Layer 6 of a small transformer language model trained on English Wikipedia (18 layers, counted from 0, width 128).
A neuron's activation on a vector x is SiLU(gate . x) times (in . x), where the dot is the dot product.

Input weights of the MLP neurons that the questions are about. A number n stands for n times 0.0016.
n89 gate: 24 235 -58 189 -29 86 -241 34 -238 135 -25 -34 160 -201 116 0 384 -160 -55 347 205 0 113 162 0 -40 58 172 -250 171 -121 -163 -195 299 -41 208 -192 98 -71 -194 -94 97 150 -343 -220 -30 138 -34 287 146 117 -106 -73 50 173 126 -173 -122 -48 207 24 133 -263 75 -66 -359 50 -116 10 283 -169 39 -73 -250 5 -53 -50 166 -230 84 0 15 -345 -67 192 -34 -189 46 269 72 283 94 390 -211 -164 15 -195 141 94 88 232 -136 -215 -59 -124 -30 40 272 46 -59 -104 248 -79 -15 -357 228 59 85 64 -169 261 0 177 -30 110 -29 101 191
n153 gate: -69 48 -29 -24 295 48 -4 -126 -13 181 59 -73 -93 219 -28 -21 -102 -90 -88 148 -21 68 128 -30 -270 -80 8 136 -21 -235 -69 -113 194 -4 -95 -37 336 -288 187 -105 192 261 -289 70 36 -26 -112 -252 53 -118 115 98 261 21 63 111 -216 -198 -40 -99 197 120 -148 72 -187 64 42 -131 -190 -41 -8 33 163 0 -80 -73 -63 -172 97 29 -20 104 -76 36 -38 0 -192 -81 128 -139 -34 37 -194 81 -57 4 169 20 70 111 58 392 21 -132 129 97 358 -106 95 103 -58 -152 -25 25 68 58 236 -264 -12 -163 264 -87 186 -159 36 194 -158 48
n163 gate: -52 243 -97 18 -22 74 153 -105 183 -68 -176 -26 -68 36 -88 40 75 216 40 75 -97 133 49 69 -113 -113 -48 325 -212 111 -52 52 14 4 33 118 80 -22 -110 199 27 -268 127 -200 -138 197 58 133 159 13 274 123 233 36 -67 133 -130 77 -30 67 -69 52 13 458 -107 73 -64 -246 331 177 193 -120 -128 -53 68 -362 45 62 -168 49 88 103 140 121 -137 138 88 -354 151 108 -242 -22 163 100 -96 131 -113 26 236 124 174 -228 173 -27 162 -9 63 -166 0 -63 67 194 -120 146 123 243 -214 -5 98 60 -350 40 -165 -225 -299 80 -106 61
n181 gate: -264 -91 -318 46 -210 -212 198 76 -112 -374 79 -92 253 -72 -25 432 184 169 -47 -17 36 260 155 107 332 89 -153 -52 -97 165 238 -116 95 -155 97 -31 275 -67 111 -147 -151 -133 76 62 367 -53 -279 -108 118 -51 62 193 163 -214 130 341 16 193 90 73 -30 20 159 153 40 -53 21 402 63 -10 -392 47 -107 -36 -184 -157 16 10 295 16 210 78 -42 -10 42 -366 128 37 -26 109 239 -26 -157 319 -213 -168 227 -209 -254 -26 -130 245 -299 -238 -10 -42 -125 160 -76 -118 171 195 202 -31 180 10 253 62 -118 108 -61 -78 -5 -240 -30 145 293 -211
n226 gate: 86 189 -23 -254 -137 -54 -131 14 43 -150 -229 237 155 -143 -182 -84 5 41 9 145 64 -94 -166 -238 61 -188 -78 147 115 -28 -167 99 310 -218 164 91 14 -280 118 61 340 82 73 166 233 -233 -120 230 36 -87 -197 -154 32 144 -14 -62 -65 88 -152 -166 224 22 -229 5 97 133 -293 -316 362 -105 -91 18 23 -133 -117 221 269 -119 131 0 50 51 159 135 85 235 251 -114 50 184 -9 9 -48 -176 -127 82 -122 -73 -14 50 -148 -59 -46 -9 -14 -264 51 231 -77 -35 51 -343 124 -82 90 42 115 -190 -367 192 -186 -9 -198 56 238 120 -147 -166
n228 gate: -78 17 -198 122 132 -73 9 -61 -137 212 450 -223 -217 -40 218 187 -39 237 85 179 -79 86 360 238 -99 -59 -145 4 143 71 -126 142 -194 -39 139 48 67 -353 -273 -18 -224 -219 170 -177 73 18 -98 -181 13 210 -242 -135 -175 13 -4 -283 -143 85 -47 178 103 -47 -48 -158 -51 178 -36 -50 117 -304 -44 27 79 -93 -50 -91 14 -75 41 -13 -180 -94 176 -26 127 159 110 293 -141 9 -146 183 -157 -13 109 79 45 70 98 101 0 13 -22 -71 -130 -27 -116 -123 -23 260 182 26 -31 53 118 -251 275 -14 -291 304 -44 -155 -177 -31 160 -44 -46 -13
n237 gate: 115 -161 -469 -53 -29 33 72 76 211 -124 -64 -111 183 83 -360 74 48 91 5 22 -19 -61 -366 271 179 -178 53 -126 -101 -87 -253 133 -30 -56 259 307 -293 -102 105 10 49 -264 -43 44 62 186 49 136 -135 -216 155 -34 -130 39 -236 -326 127 -126 61 24 -175 123 97 318 42 -381 125 -10 -134 -155 43 -24 178 -428 99 -110 -134 449 25 -78 77 -54 -40 81 -20 92 -101 35 -141 -97 -170 -191 102 -429 48 15 -35 48 205 150 -132 255 0 -205 -49 -15 -34 21 15 -275 -103 29 5 247 80 -5 5 158 344 96 -10 -151 112 -49 81 136 -40 -132
n299 gate: -303 -209 -4 139 106 -33 185 -185 -62 109 -148 80 140 -146 -106 -198 55 -102 -169 139 -21 -62 103 -199 -149 74 -34 137 -93 4 -160 25 31 -54 98 -211 181 -256 57 157 65 -135 46 124 -104 -119 60 -94 42 80 153 215 -38 -311 -121 106 186 143 29 -253 -108 -274 51 -218 -198 -340 180 -184 -79 30 -63 -249 -212 -51 -52 -193 -74 -42 65 146 38 30 9 -71 18 9 25 62 -13 -149 198 91 -40 193 0 180 83 -144 -167 -64 56 258 239 -94 -195 -39 99 14 380 9 13 285 -69 226 -219 195 30 -177 -128 22 -135 -167 0 4 -54 4 172 -162
n89 in: 0 43 -185 114 282 91 92 -96 -105 -316 140 -171 -127 31 4 22 -26 145 -282 0 -145 -197 -133 -27 -145 86 44 -182 92 -155 105 -151 194 107 -361 -9 325 141 68 -50 256 -70 74 71 -104 115 27 -128 -13 211 -150 92 -9 -54 -31 219 147 225 90 36 -39 4 106 50 17 151 105 -64 317 -22 188 9 -44 -332 -81 321 209 -321 -149 71 0 63 104 -78 210 27 0 -64 172 -117 160 -94 -153 22 -113 -65 -36 158 -191 62 -98 -31 -89 -22 255 -254 -246 147 -60 -179 169 -106 -49 -128 -145 49 266 154 -181 -42 17 315 44 -229 95 249 23 95
n153 in: -73 -76 163 109 122 20 61 -105 254 13 -167 77 63 -90 -101 8 -8 -102 158 331 82 -24 37 -85 88 4 -122 94 -188 -53 24 208 71 -28 120 -53 239 45 266 175 145 89 -190 148 28 106 -189 -222 -69 -142 24 -28 272 -62 -112 -68 182 59 -116 -276 -316 80 114 17 138 -102 -42 -240 -172 -29 -24 218 37 -57 -8 -153 -239 -196 176 152 256 273 100 116 -84 119 -4 -183 119 130 93 -166 -206 -117 -274 -52 -151 32 124 12 -25 110 -49 -156 -21 197 50 -175 154 -40 157 -12 49 -33 -160 -299 107 107 -106 -56 133 95 119 -262 16 -53 -59 4
n163 in: -177 257 5 -55 -41 -18 218 -36 -57 118 -80 114 -217 -97 -150 79 -151 64 -70 -41 -358 121 28 172 -137 -184 133 125 125 -212 23 -41 -71 -22 222 0 98 -5 152 122 -318 -128 -196 134 59 5 -70 143 385 220 92 205 96 205 266 57 -42 -381 -58 116 -202 180 28 -260 138 29 -152 -185 -245 -37 306 37 242 55 -28 -412 24 -216 217 97 105 -42 -33 81 -204 5 69 -244 88 166 -147 -9 131 104 -227 -44 198 -215 -65 166 56 23 -37 116 173 -19 168 227 -285 76 19 216 5 -23 -223 234 -42 -276 -65 -82 -55 -28 -5 -47 23 153 -38 94
n181 in: 83 -194 -220 144 185 320 35 -70 32 -320 -36 35 23 -44 -105 236 0 210 -224 -35 -264 -51 -31 5 -267 230 -13 -22 23 -62 -396 56 -27 -94 -9 -118 -27 49 -200 58 363 140 61 -296 134 -174 4 -58 4 57 -22 118 -166 -156 -4 -96 170 -170 -103 75 65 -52 136 -81 64 50 -232 73 -5 -57 -26 -40 -74 27 -41 -4 -168 250 -284 222 -18 -116 -180 -250 -314 -407 -96 23 -44 -5 -305 -40 -139 -169 -152 325 -253 105 -18 -84 191 4 137 138 89 140 -13 -19 134 39 -156 40 106 -13 -113 58 146 -29 57 152 183 89 -102 170 39 -93 32 155
n226 in: -220 400 -38 -122 -95 135 -80 -33 152 49 5 57 -88 115 -183 -111 -161 198 -106 -155 -52 74 -177 -44 200 24 80 14 -25 100 70 158 -219 -157 244 132 -29 -176 -29 107 -169 -61 -211 -148 149 -138 -282 67 61 160 -90 -24 -9 -284 390 -192 -389 178 -79 -187 -79 139 66 39 -18 -207 -44 103 -54 -109 -9 -91 -184 -238 156 -168 34 -114 -122 91 -161 62 -238 246 -123 -95 -99 -143 -71 111 -98 48 -229 -355 108 290 -73 -358 -306 -90 297 -42 52 86 -82 -278 -226 112 239 -99 163 85 -29 -47 288 -87 225 166 143 75 117 -5 158 -203 84 -191 -158 130
n228 in: -48 -59 92 -100 48 -237 92 -83 -54 45 -263 -16 198 -32 76 -318 44 -52 -45 64 84 51 -28 63 264 -190 4 8 -97 40 -159 -225 -107 -110 47 20 155 40 0 8 188 -136 139 36 -209 -96 8 20 -8 208 257 116 -244 200 25 -67 16 27 118 296 47 -137 68 -99 27 -238 -129 4 4 -40 -200 61 72 154 -41 131 46 -145 111 106 260 192 -231 -110 8 356 -44 163 28 47 -46 126 241 -91 -76 -13 231 -4 114 12 73 -172 -57 -32 -65 223 -29 52 -68 242 98 261 113 97 104 -94 41 57 -56 -261 259 -53 -32 -74 257 -243 71 -87
n237 in: -232 185 262 150 -156 14 54 -168 52 221 -108 -187 -405 120 -246 23 -133 -224 196 254 -202 72 -222 -76 5 104 -23 42 211 -406 277 -41 24 4 -39 373 9 -120 -71 33 14 110 68 -134 -193 -310 301 37 -23 -5 -46 -255 -137 -284 303 -100 209 115 72 28 -67 31 -101 -80 -133 -90 47 19 71 -101 -46 -176 82 -203 -57 95 113 110 24 181 37 -233 -94 -99 157 32 64 43 -175 -224 -242 423 82 -18 104 -87 94 105 -153 -97 -28 -105 -60 42 89 -113 56 -133 130 -80 223 142 0 110 -114 126 162 -155 -92 -10 218 -92 -116 -323 -5 46 148 -76
n299 in: 107 -38 -96 317 -231 -208 156 221 -8 257 67 -46 36 -43 -107 -16 -31 -157 -243 -17 -208 90 23 140 -20 -40 146 190 -4 -77 -80 -76 -119 11 162 65 -90 27 183 161 39 38 214 15 162 64 -50 -31 284 -50 -50 180 0 -12 55 -200 105 26 -15 113 -143 -120 320 -16 134 128 28 -99 -83 81 96 82 -19 -19 4 -53 -147 58 59 124 192 -12 -229 159 52 167 100 228 120 20 88 -4 -162 -224 -27 216 67 -84 31 39 164 157 27 140 -59 147 -246 -124 -12 84 -179 8 -147 -69 4 -165 -12 13 -12 -198 -118 70 -283 208 -182 35 -4 -200

Each question shows a token from some text and the vector x that enters the MLP there. A number n stands for n times 0.0088.

"y ": -100 -46 6 54 -30 13 57 -14 60 -31 -64 33 56 -21 -20 -54 -74 -70 -185 -315 55 121 -77 -50 15 -133 -108 -110 -120 72 -7 56 31 1 -22 16 8 -28 -109 -114 -11 72 14 -139 147 -145 7 50 -60 117 -169 107 -120 59 -77 -163 -114 -35 59 3 -114 -88 -115 -19 85 -104 -19 -49 116 62 74 35 -29 43 13 54 -28 -243 80 -85 -11 -1 73 -11 -302 15 -12 55 62 40 -181 11 53 22 58 -122 -23 55 62 55 -18 80 9 -93 -44 16 -78 -124 -245 -125 115 46 64 5 -79 -139 178 26 -153 36 -94 40 94 105 -141 -59 47 80
The most active neuron and its activation: n228, at about 2.5

"face ": 18 -102 -118 81 55 -20 -32 50 -64 -137 179 -70 59 -117 -152 -124 -201 -178 -164 -198 -67 118 28 -43 -32 3 -55 -175 -56 -110 90 -84 118 -24 73 -43 153 114 -219 -83 -12 -74 -173 19 70 -88 62 -153 -10 -45 -63 -42 64 148 -49 -46 -121 22 9 -97 67 -124 1 -232 -254 -78 37 -121 5 -14 143 -146 -97 14 9 119 103 -23 104 -153 74 15 33 77 -265 42 -18 178 97 67 8 72 -18 59 34 161 -47 65 -47 50 -63 89 0 -141 -194 -56 -97 -232 -108 -186 103 87 -114 72 -54 -70 116 14 -65 -10 175 75 14 166 132 -53 35 -4
Which three neurons fire most, strongest first? n299, n228, n237

"8 ": -70 56 -28 -59 -219 290 127 137 -31 -25 -29 14 -95 -95 76 -2 -193 -166 40 -239 112 152 20 -112 86 -57 25 123 9 80 -58 -67 -12 150 -37 43 -17 -51 -34 237 40 149 49 -53 159 -69 21 7 33 188 -96 85 -63 -16 -14 -149 -126 131 70 -266 29 45 -145 38 11 -100 21 -60 -52 78 49 90 62 -59 72 209 -116 -56 14 -49 72 169 -9 35 -107 46 -84 121 -186 10 -111 -64 155 -65 8 91 -8 -48 143 67 -190 89 202 -114 -197 -107 -67 -138 -154 -201 -52 -7 5 61 -78 -87 -85 47 -185 -8 12 18 138 97 -89 -45 -52 171
Which neuron lights up most? n226

"His ": -53 -41 76 87 15 -129 138 -40 24 -167 -29 29 -109 -65 -83 -125 113 -52 -147 -256 47 62 165 -141 -154 -43 45 -51 -101 15 -66 12 2 27 43 168 32 -6 -1 -75 -94 84 58 49 91 -167 1 -137 -96 218 -228 107 -27 106 79 -146 104 31 -160 80 -54 -68 -9 101 -58 11 106 -39 61 -230 129 46 -161 153 60 -49 91 -63 130 -64 126 9 46 149 -185 20 -20 171 -10 104 -231 36 57 194 72 -45 -10 -4 62 -92 153 -24 29 -80 117 36 64 -153 -77 -274 -23 52 -72 11 -123 -4 -125 -43 -85 -21 64 31 143 12 -161 -116 -94 170
Which neuron lights up most? n163

"under ": -215 -108 12 -79 92 67 217 166 -82 86 10 -84 -126 15 -37 -16 139 -94 -3 -188 52 -52 -3 24 -127 -26 0 76 -111 -64 -27 -207 89 16 22 222 -70 11 -150 -59 15 40 -177 151 12 -118 -51 -194 -19 -64 -65 146 66 38 33 -119 -59 190 -193 -121 42 -105 28 -134 -203 11 72 -18 125 -104 -6 -44 21 64 -21 -180 -116 -72 10 15 -14 72 -28 15 -123 -28 187 155 75 12 -6 -53 92 -83 -64 55 160 -69 44 -4 -34 3 -180 -73 -52 -72 -58 -231 80 -289 -57 16 -97 127 44 56 -41 111 -233 13 93 -8 82 127 -1 -201 106 248
The most active neuron and its activation: n299, at about 3.5

"He ": -155 -68 -19 94 49 -22 139 38 -9 -41 -57 52 -77 -138 15 -119 79 -11 -173 -278 161 80 73 -109 -78 -22 30 -127 -81 -8 -159 86 -2 78 42 196 97 -7 -34 -57 -117 138 2 24 12 -118 129 7 -13 90 -64 69 -83 131 -7 -176 0 -125 46 176 -32 -71 -114 98 40 89 -60 109 -15 -150 15 1 -21 101 -23 26 -18 -40 171 -138 68 0 -3 68 -119 31 -199 123 -129 150 -213 86 86 124 -34 -11 -51 -59 -26 -108 153 -41 -5 -149 61 60 -34 -184 -132 -207 -101 -27 -62 -3 -24 -55 -16 19 -163 -1 67 -35 61 91 -99 -49 10 242
Which neuron lights up most? n228

"Cup ": 7 62 -16 105 43 178 30 68 78 -58 50 -169 9 -146 -13 -191 -148 -149 -137 -274 108 -20 51 97 -22 41 45 -33 29 -28 -104 -11 15 -46 -87 22 -7 6 -64 -21 -52 130 -121 -139 168 -2 38 -49 20 -28 -23 34 -70 24 13 -86 -52 43 -38 -37 46 -6 -42 97 -30 75 44 57 -37 106 81 -65 -53 46 56 58 13 -53 53 67 69 50 92 36 -81 -87 -166 171 -27 49 -73 48 112 91 -26 123 82 -215 -7 7 23 -141 191 -74 -180 51 12 -254 -120 -184 120 8 55 40 -176 -141 -26 52 -112 -97 55 65 94 69 -237 119 121 72
Which three neurons fire most, strongest first? n228, n237, n163

"ka ": -32 -108 -33 64 -48 35 76 -5 24 87 27 125 16 -43 -166 -232 -188 -117 -123 -318 17 -71 -15 26 21 -16 -18 -174 4 53 4 158 42 15 -34 18 -18 11 -105 -45 -37 110 54 -41 178 61 -45 -12 2 78 -100 19 -68 -109 -39 -67 -63 -3 99 -56 -24 42 -134 -71 -112 -115 13 43 18 141 65 54 -13 -97 -67 132 -39 -206 59 -57 -19 32 -59 -17 -213 1 -159 85 -5 33 -195 -68 117 94 -14 -37 20 -73 27 95 14 29 -40 -64 -70 84 -148 -150 -220 -96 45 16 -71 40 32 -17 143 93 -11 19 -66 97 97 134 -111 -65 102 157
The most active neuron and its activation: n153, at about 0.36

"31 ": 2 133 120 27 -178 71 188 233 -112 33 32 32 -71 -242 38 50 18 -262 -108 -161 -7 51 230 -163 -87 111 62 -78 -47 23 109 -38 -78 -5 -56 -40 61 -33 5 124 118 6 -11 -4 -34 -106 -98 -66 -29 -58 -145 33 46 151 43 4 108 50 -35 18 104 -133 -49 8 97 180 130 173 41 131 256 33 -81 -13 65 103 -44 -84 236 77 -146 62 80 9 -81 -84 -117 238 -97 131 -193 -126 233 -86 47 -16 -53 58 -55 9 -40 -62 268 -63 -218 75 -120 -167 -74 -289 15 92 -1 108 227 -13 -65 -38 -149 -111 98 84 46 190 -33 -117 61 259
The most active neuron and its activation: n163, at about 0.37

"br": -36 -115 51 -52 -56 172 212 167 -58 48 -20 4 52 -50 -196 157 117 -165 144 -87 -36 33 -50 -85 -148 18 -17 -115 -103 47 -58 32 27 6 -118 -135 127 120 -103 187 -116 -8 59 41 -160 17 -30 -113 -239 -65 -204 56 -12 40 14 31 89 -160 -34 102 113 3 -147 -22 45 -31 76 114 -13 218 133 180 -15 -185 -57 81 -101 44 41 -46 134 88 -17 70 -150 80 62 222 -26 145 -32 -67 149 91 -67 11 106 75 113 -184 22 -28 -6 -64 173 95 -279 -252 30 -134 75 243 77 -135 -94 25 -31 46 -194 -70 107 -85 14 -67 10 242 -31 309
Which neuron lights up most? n89

"The ": 20 -107 -23 -95 46 -19 122 -10 2 -80 60 55 -37 -66 -135 -44 66 -207 39 -317 121 64 48 -115 -109 4 -102 -46 -25 -77 -209 -115 39 -28 -26 98 19 17 102 -12 12 -27 1 -39 70 85 -98 -17 -19 171 -175 99 61 72 110 -96 91 27 -101 44 92 6 -45 101 42 -31 89 99 64 -95 5 49 -58 -38 30 29 36 102 52 0 33 18 20 -9 -185 -5 130 122 -38 178 -76 3 14 201 17 -40 -35 3 57 -31 139 -29 123 18 147 -6 -45 -179 -33 -278 121 -15 -16 -96 -82 73 -93 74 -26 -92 130 -8 76 91 94 -25 -39 87
Which neuron lights up most? n153

"ad": -119 -33 161 103 -110 129 18 44 95 52 -124 128 -73 -139 -14 45 54 57 157 -48 -181 -54 118 -59 -103 13 -42 143 -156 114 -252 13 69 -79 -193 -36 47 -72 -187 216 -25 -8 32 -12 208 95 -154 86 3 207 -80 -141 -91 73 94 -142 -10 88 -52 -77 199 -27 -171 -203 -167 246 -329 116 -39 278 96 141 69 -75 148 23 -113 -108 -22 80 -47 36 21 56 -179 180 -97 113 -60 -7 -35 -83 231 88 -9 -182 72 -89 -150 -112 -10 76 32 97 -105 -32 -182 -139 -62 -136 -8 -35 18 -81 -123 51 219 138 80 -47 -156 26 -91 -129 -145 -131 -120 -6
The two highest activations, in order: n226, n163

"| ": -135 -41 85 50 -87 82 118 117 23 -75 -11 -44 -4 -10 -79 -54 -32 -95 -60 -338 -6 41 93 79 -53 122 -57 22 -19 56 -62 -49 -1 144 -65 10 -7 19 9 -40 -144 72 41 143 13 -193 -169 -113 -71 -45 -102 -1 9 90 67 -87 -98 -88 -36 27 42 -42 -14 -29 40 -73 32 29 -16 -114 103 96 -78 -1 47 -15 -48 20 147 85 73 122 -59 -30 -152 -40 -37 112 -79 24 -125 22 156 43 69 167 -23 -58 13 -148 47 -8 -45 -14 -136 9 -128 -132 -79 -195 -5 -22 -60 -3 43 7 -102 100 -123 -82 -63 41 133 20 -15 -111 176 -9
Which neuron lights up most? n181

"(": -59 -117 -45 -75 -46 210 223 62 -42 -68 56 91 -38 -31 190 -15 -1 -74 16 -242 -32 61 11 2 -37 9 79 89 -67 -13 -83 -112 48 4 -123 10 -73 -22 120 14 48 -85 -18 19 -28 -170 -58 -86 -38 155 61 -35 89 51 66 -15 -109 -19 -91 41 -86 136 69 -69 -113 -14 132 -45 158 -161 93 205 2 -89 -59 87 85 -21 48 -284 94 -69 -69 -34 -72 -59 -17 77 -99 6 6 -45 127 63 -51 48 -107 -87 80 -91 -13 -82 -90 -134 -95 58 -20 -305 -87 -238 110 -58 -37 -88 -10 77 32 66 -59 -23 -50 109 176 73 178 -55 -56 -11
Which neuron lights up most? n299

"-": -95 -157 -77 15 -33 261 38 -16 -91 -27 -87 36 11 -115 -59 13 -10 -52 -42 -199 36 -57 98 -179 -162 -163 -46 68 -79 70 -152 -182 98 -94 -4 -18 30 -17 7 42 87 -26 1 -29 -10 -14 30 -178 -346 -32 -7 142 26 -90 39 -44 77 -104 -15 -89 -49 -58 -110 20 118 -9 169 -4 132 -111 -124 26 40 -145 -38 78 -110 -78 49 121 -7 -53 -155 -2 -157 -221 -15 152 -62 57 -1 -57 84 -149 -50 -88 -185 30 61 -23 57 51 208 60 -23 54 36 -185 -89 -474 190 -20 225 -35 -19 10 58 260 -67 -7 2 78 42 82 128 -110 -152 75
The most active neuron and its activation: n163, at about 1.1

"28": -173 38 205 94 -282 320 233 77 41 131 71 -6 -46 -168 -58 96 -27 -1 -128 -79 -57 188 61 -150 -96 175 -26 -28 -107 -2 -78 -13 -43 -8 -190 125 3 -2 7 94 86 254 -62 146 -28 -27 8 76 -149 95 -152 -40 5 126 55 -142 -83 -82 90 -74 184 -205 -71 180 -60 99 44 85 -9 157 21 176 65 110 100 126 -80 -73 141 -36 -4 126 -71 63 -195 -77 -21 154 52 -93 -123 -176 195 30 35 -24 124 32 14 -124 -77 -59 244 -86 -118 112 -208 -113 106 -309 158 -9 20 -20 64 -91 -174 30 -319 -103 51 152 78 190 -18 -50 -5 -93
Which neuron lights up most? n163

"Score ": 160 -66 -145 -72 157 107 176 83 -29 -41 59 -59 91 36 21 -184 -222 -83 -255 -180 29 79 -16 -92 -87 25 66 -123 15 -50 -4 -88 174 -73 -37 40 152 46 -51 6 -99 -9 -159 74 59 -44 65 -169 -120 61 24 -2 7 88 40 -123 -93 -80 -79 0 17 -115 -61 -170 -103 0 110 -56 26 -32 247 17 -80 -26 -157 198 176 3 218 -83 -13 184 31 155 -57 -41 -120 220 95 34 -110 -85 80 22 6 99 37 31 -36 -153 2 -88 152 -38 -146 13 14 -191 -231 -139 87 22 -115 107 0 33 264 81 -230 -54 282 15 14 209 59 -106 -6 57
Which neuron lights up most? n228

"22": -155 -71 169 50 -166 332 271 -69 -61 213 37 86 -24 -168 -151 35 13 -51 -148 -101 16 130 131 -121 -109 161 3 -7 -121 -9 -104 -66 68 -29 -209 125 20 -8 7 59 64 212 0 201 12 -3 -20 8 13 198 -93 -35 -58 114 112 -56 6 -112 -11 -22 186 -72 -43 112 27 60 -48 99 -30 188 86 172 -116 73 -27 111 -99 -68 231 2 -19 97 -86 117 -174 -149 -13 95 -57 -83 -137 -211 237 13 69 -73 175 73 5 -89 -92 -152 157 -49 -137 49 -130 -168 99 -269 172 -27 138 50 83 -6 -167 63 -192 -112 -1 104 133 163 -54 -31 -11 -86
Which three neurons fire most, strongest first? n226, n299, n89

"K ": 101 16 60 -32 -191 61 -30 72 123 68 10 39 -67 -133 -96 -95 -13 -123 -58 -267 -24 -89 57 -106 -37 60 -22 -17 109 -54 -180 88 21 -19 -30 -79 -88 45 -184 101 32 76 -62 -88 65 25 -31 -2 -54 152 -174 -40 -43 7 -58 -75 3 94 167 40 29 12 -179 -114 2 -24 85 80 50 55 195 28 116 -105 -70 44 -31 -221 50 -30 -67 133 21 113 -238 13 -272 -19 30 43 -123 27 123 11 25 166 75 -34 -13 34 -27 -113 62 38 -186 -80 -71 -171 -278 -140 105 6 -60 28 -33 -18 -26 58 -119 -62 -39 82 119 198 -164 -161 153 -7
The most active neuron and its activation: n226, at about 0.31

"was ": -309 -213 -1 118 -105 49 235 4 -47 28 -76 1 -18 -5 7 -99 82 -199 45 -199 8 104 91 -18 -102 21 96 -4 -65 27 -204 26 -129 200 -95 -35 -87 21 21 42 -140 58 -100 16 -104 -101 11 -139 -115 -14 9 -18 -32 129 19 -110 -110 -28 -79 -12 48 135 -51 57 -87 -4 91 69 30 -248 -57 -142 -185 114 -51 -153 -33 -75 135 -31 57 140 6 112 -88 -41 -132 162 69 -18 -102 10 103 164 27 79 -12 -137 -45 -56 121 -90 12 -102 -142 -50 -54 -230 -117 -303 -168 -72 -118 -84 -48 84 72 69 -236 12 100 -21 64 150 -33 -9 49 125
The most active neuron and its activation: n299, at about 1.3

"202": -152 93 35 180 12 217 184 152 20 22 61 -34 31 -182 -2 -100 -157 33 -160 -25 -19 102 -77 -68 -49 214 -33 194 105 38 -248 -65 72 211 -273 247 -130 27 70 -203 -45 55 -121 62 -48 15 31 -40 27 45 -126 32 -134 8 13 -26 -45 9 -40 -123 39 -57 -225 -54 -21 0 -49 57 92 227 -4 145 24 -34 58 111 -292 -113 187 -26 16 101 -123 -72 -49 -23 114 243 24 43 -292 -77 52 0 -51 -57 141 12 18 -177 230 -55 221 -96 -76 -79 -65 -160 -70 -187 92 125 -117 -45 -132 62 -122 149 -281 -290 17 53 82 82 38 -45 -6 31
Which neuron lights up most? n89

"stone ": -70 -153 17 -82 121 -51 184 79 30 -93 -78 197 -59 -120 -140 -35 -118 -140 -112 -228 210 175 -15 71 -182 -16 -41 -1 -151 7 -214 40 79 32 -2 55 -39 27 -9 103 66 52 -123 -143 58 -123 129 -90 -156 54 -86 66 7 20 37 -88 61 -183 15 4 69 -18 -196 -47 -111 -15 149 154 87 32 38 96 4 -31 30 58 -43 -1 88 156 26 42 117 -159 -36 149 6 134 5 46 70 20 24 46 72 -23 1 13 137 155 -75 -84 -15 33 14 52 -118 -240 -54 -268 222 90 23 13 -143 13 60 -75 -147 -110 120 86 3 75 15 29 148 123
Which neuron lights up most? n226

"0 ": -64 -35 136 -128 -317 288 90 264 -81 23 -30 17 -1 -124 124 -84 -198 -156 44 -224 140 58 81 -41 -24 8 75 83 -6 -7 -193 -77 15 109 7 -40 123 -71 -16 149 13 118 50 -160 60 2 -42 61 -19 238 -76 95 10 30 70 -175 -93 124 210 -163 98 -12 -47 -36 2 -123 92 83 75 117 47 104 -67 56 40 166 -66 31 -8 17 84 128 65 -36 -87 -49 -68 195 -41 -47 -197 -5 160 -131 -21 74 80 -170 127 81 -76 -17 71 -152 -166 -93 -173 -172 -87 -176 8 43 26 87 7 -50 14 69 -128 -152 107 45 77 162 -138 24 30 121
Which neuron lights up most? n163

"===": -145 113 66 15 -75 219 -1 85 29 -194 -5 -101 -71 -180 33 65 37 -99 -111 -168 99 81 65 -6 -81 35 -17 -58 -31 -15 -163 73 25 213 -176 -48 -85 -159 -67 78 -93 86 -76 178 20 -275 -94 -167 -68 -51 81 122 7 -40 30 -78 -122 164 14 -116 -11 61 -26 -79 52 44 43 -22 53 22 140 6 51 -74 175 278 141 27 35 -74 56 71 37 2 -334 17 -51 190 -133 212 -23 44 186 163 28 -80 50 -227 -2 -24 133 -7 75 102 -94 11 79 -192 1 -112 -93 -17 -37 177 -31 -137 -171 129 -72 -96 36 -160 48 194 75 -145 83 -75
Which neuron lights up most? n89

", ": -138 -347 -38 19 -123 53 -28 4 -20 5 -18 -24 11 -221 0 -158 35 23 7 -267 -22 109 54 -63 -11 -11 -11 39 -122 -121 84 -230 -38 58 -113 23 138 59 65 -17 -106 102 18 -69 87 -339 -104 -138 -28 15 73 136 42 3 22 -88 -86 -133 29 38 -125 43 -26 -62 -68 -43 14 -19 80 -124 65 4 -25 -26 122 176 -47 35 49 -83 -36 -25 22 50 -83 8 -10 82 -31 95 -129 57 131 39 52 11 -81 66 -14 8 37 -54 10 -108 -67 -48 15 -255 -23 -210 -143 -75 -8 -50 -56 54 -17 -5 -78 56 220 9 99 -130 -217 75 74 33
Which neuron lights up most? n181

"5 ": 45 -55 68 -103 -276 309 134 127 -130 119 -14 55 -45 -135 14 6 -141 -239 0 -232 46 139 98 -129 -13 -32 43 109 73 -36 -130 -112 -19 104 22 -21 -16 -37 7 149 63 130 83 -104 125 23 -12 56 -6 143 26 -15 -58 116 104 -166 -132 107 33 -185 64 167 -92 -21 -10 2 143 -29 55 111 17 75 35 -114 45 198 -12 -5 34 -37 23 65 -49 19 -168 22 -47 205 -148 -11 -162 -41 198 -87 3 66 11 -115 143 107 -172 26 122 -168 -218 -103 -140 -117 -147 -165 -12 59 73 78 -49 -121 -105 59 -108 -188 126 121 114 96 -88 47 31 88
Which neuron lights up most? n226

"two": -62 -136 9 111 37 84 184 99 11 -37 36 -54 58 -89 -304 19 145 -91 -30 -86 37 188 -40 -38 -74 -53 -148 59 -46 -124 -26 -164 110 -100 -123 24 -7 -126 -139 -76 122 34 -153 101 122 -141 68 -74 -214 -74 -133 -1 -66 -39 95 -100 127 -115 -52 -135 41 -169 -113 31 35 -65 76 29 -193 64 -37 45 43 -30 -22 45 -125 73 238 57 28 106 37 -23 -17 -74 -229 262 -16 4 93 -191 272 92 -9 -66 -16 -27 -2 -60 7 -30 -79 -87 73 36 -194 -151 -26 -452 85 15 113 -206 -125 -76 -199 102 -160 -70 87 -82 132 67 139 -89 -45 98
Which three neurons fire most, strongest first? n181, n237, n153

"ry ": -143 -193 34 50 -34 -1 147 -24 2 -90 -105 -32 44 42 -45 -112 -84 -86 -115 -296 -27 30 -142 51 55 -33 -14 -50 -76 20 -129 -54 0 4 42 53 122 -7 -82 7 3 225 -20 -106 152 -65 96 -35 -98 12 -227 -62 -131 -43 19 -109 -161 -16 -70 -18 -26 -4 -122 51 -53 32 35 -127 160 131 116 91 -32 55 -41 115 -12 -120 16 -41 31 122 -42 -13 -134 -10 9 105 -39 51 -32 -134 55 49 80 -23 14 -28 17 53 2 30 -65 -18 11 -8 -128 -222 -37 -164 116 30 72 -15 -126 -179 95 35 -162 -65 -5 75 -96 122 -225 -95 146 102
Which three neurons fire most, strongest first? n163, n226, n237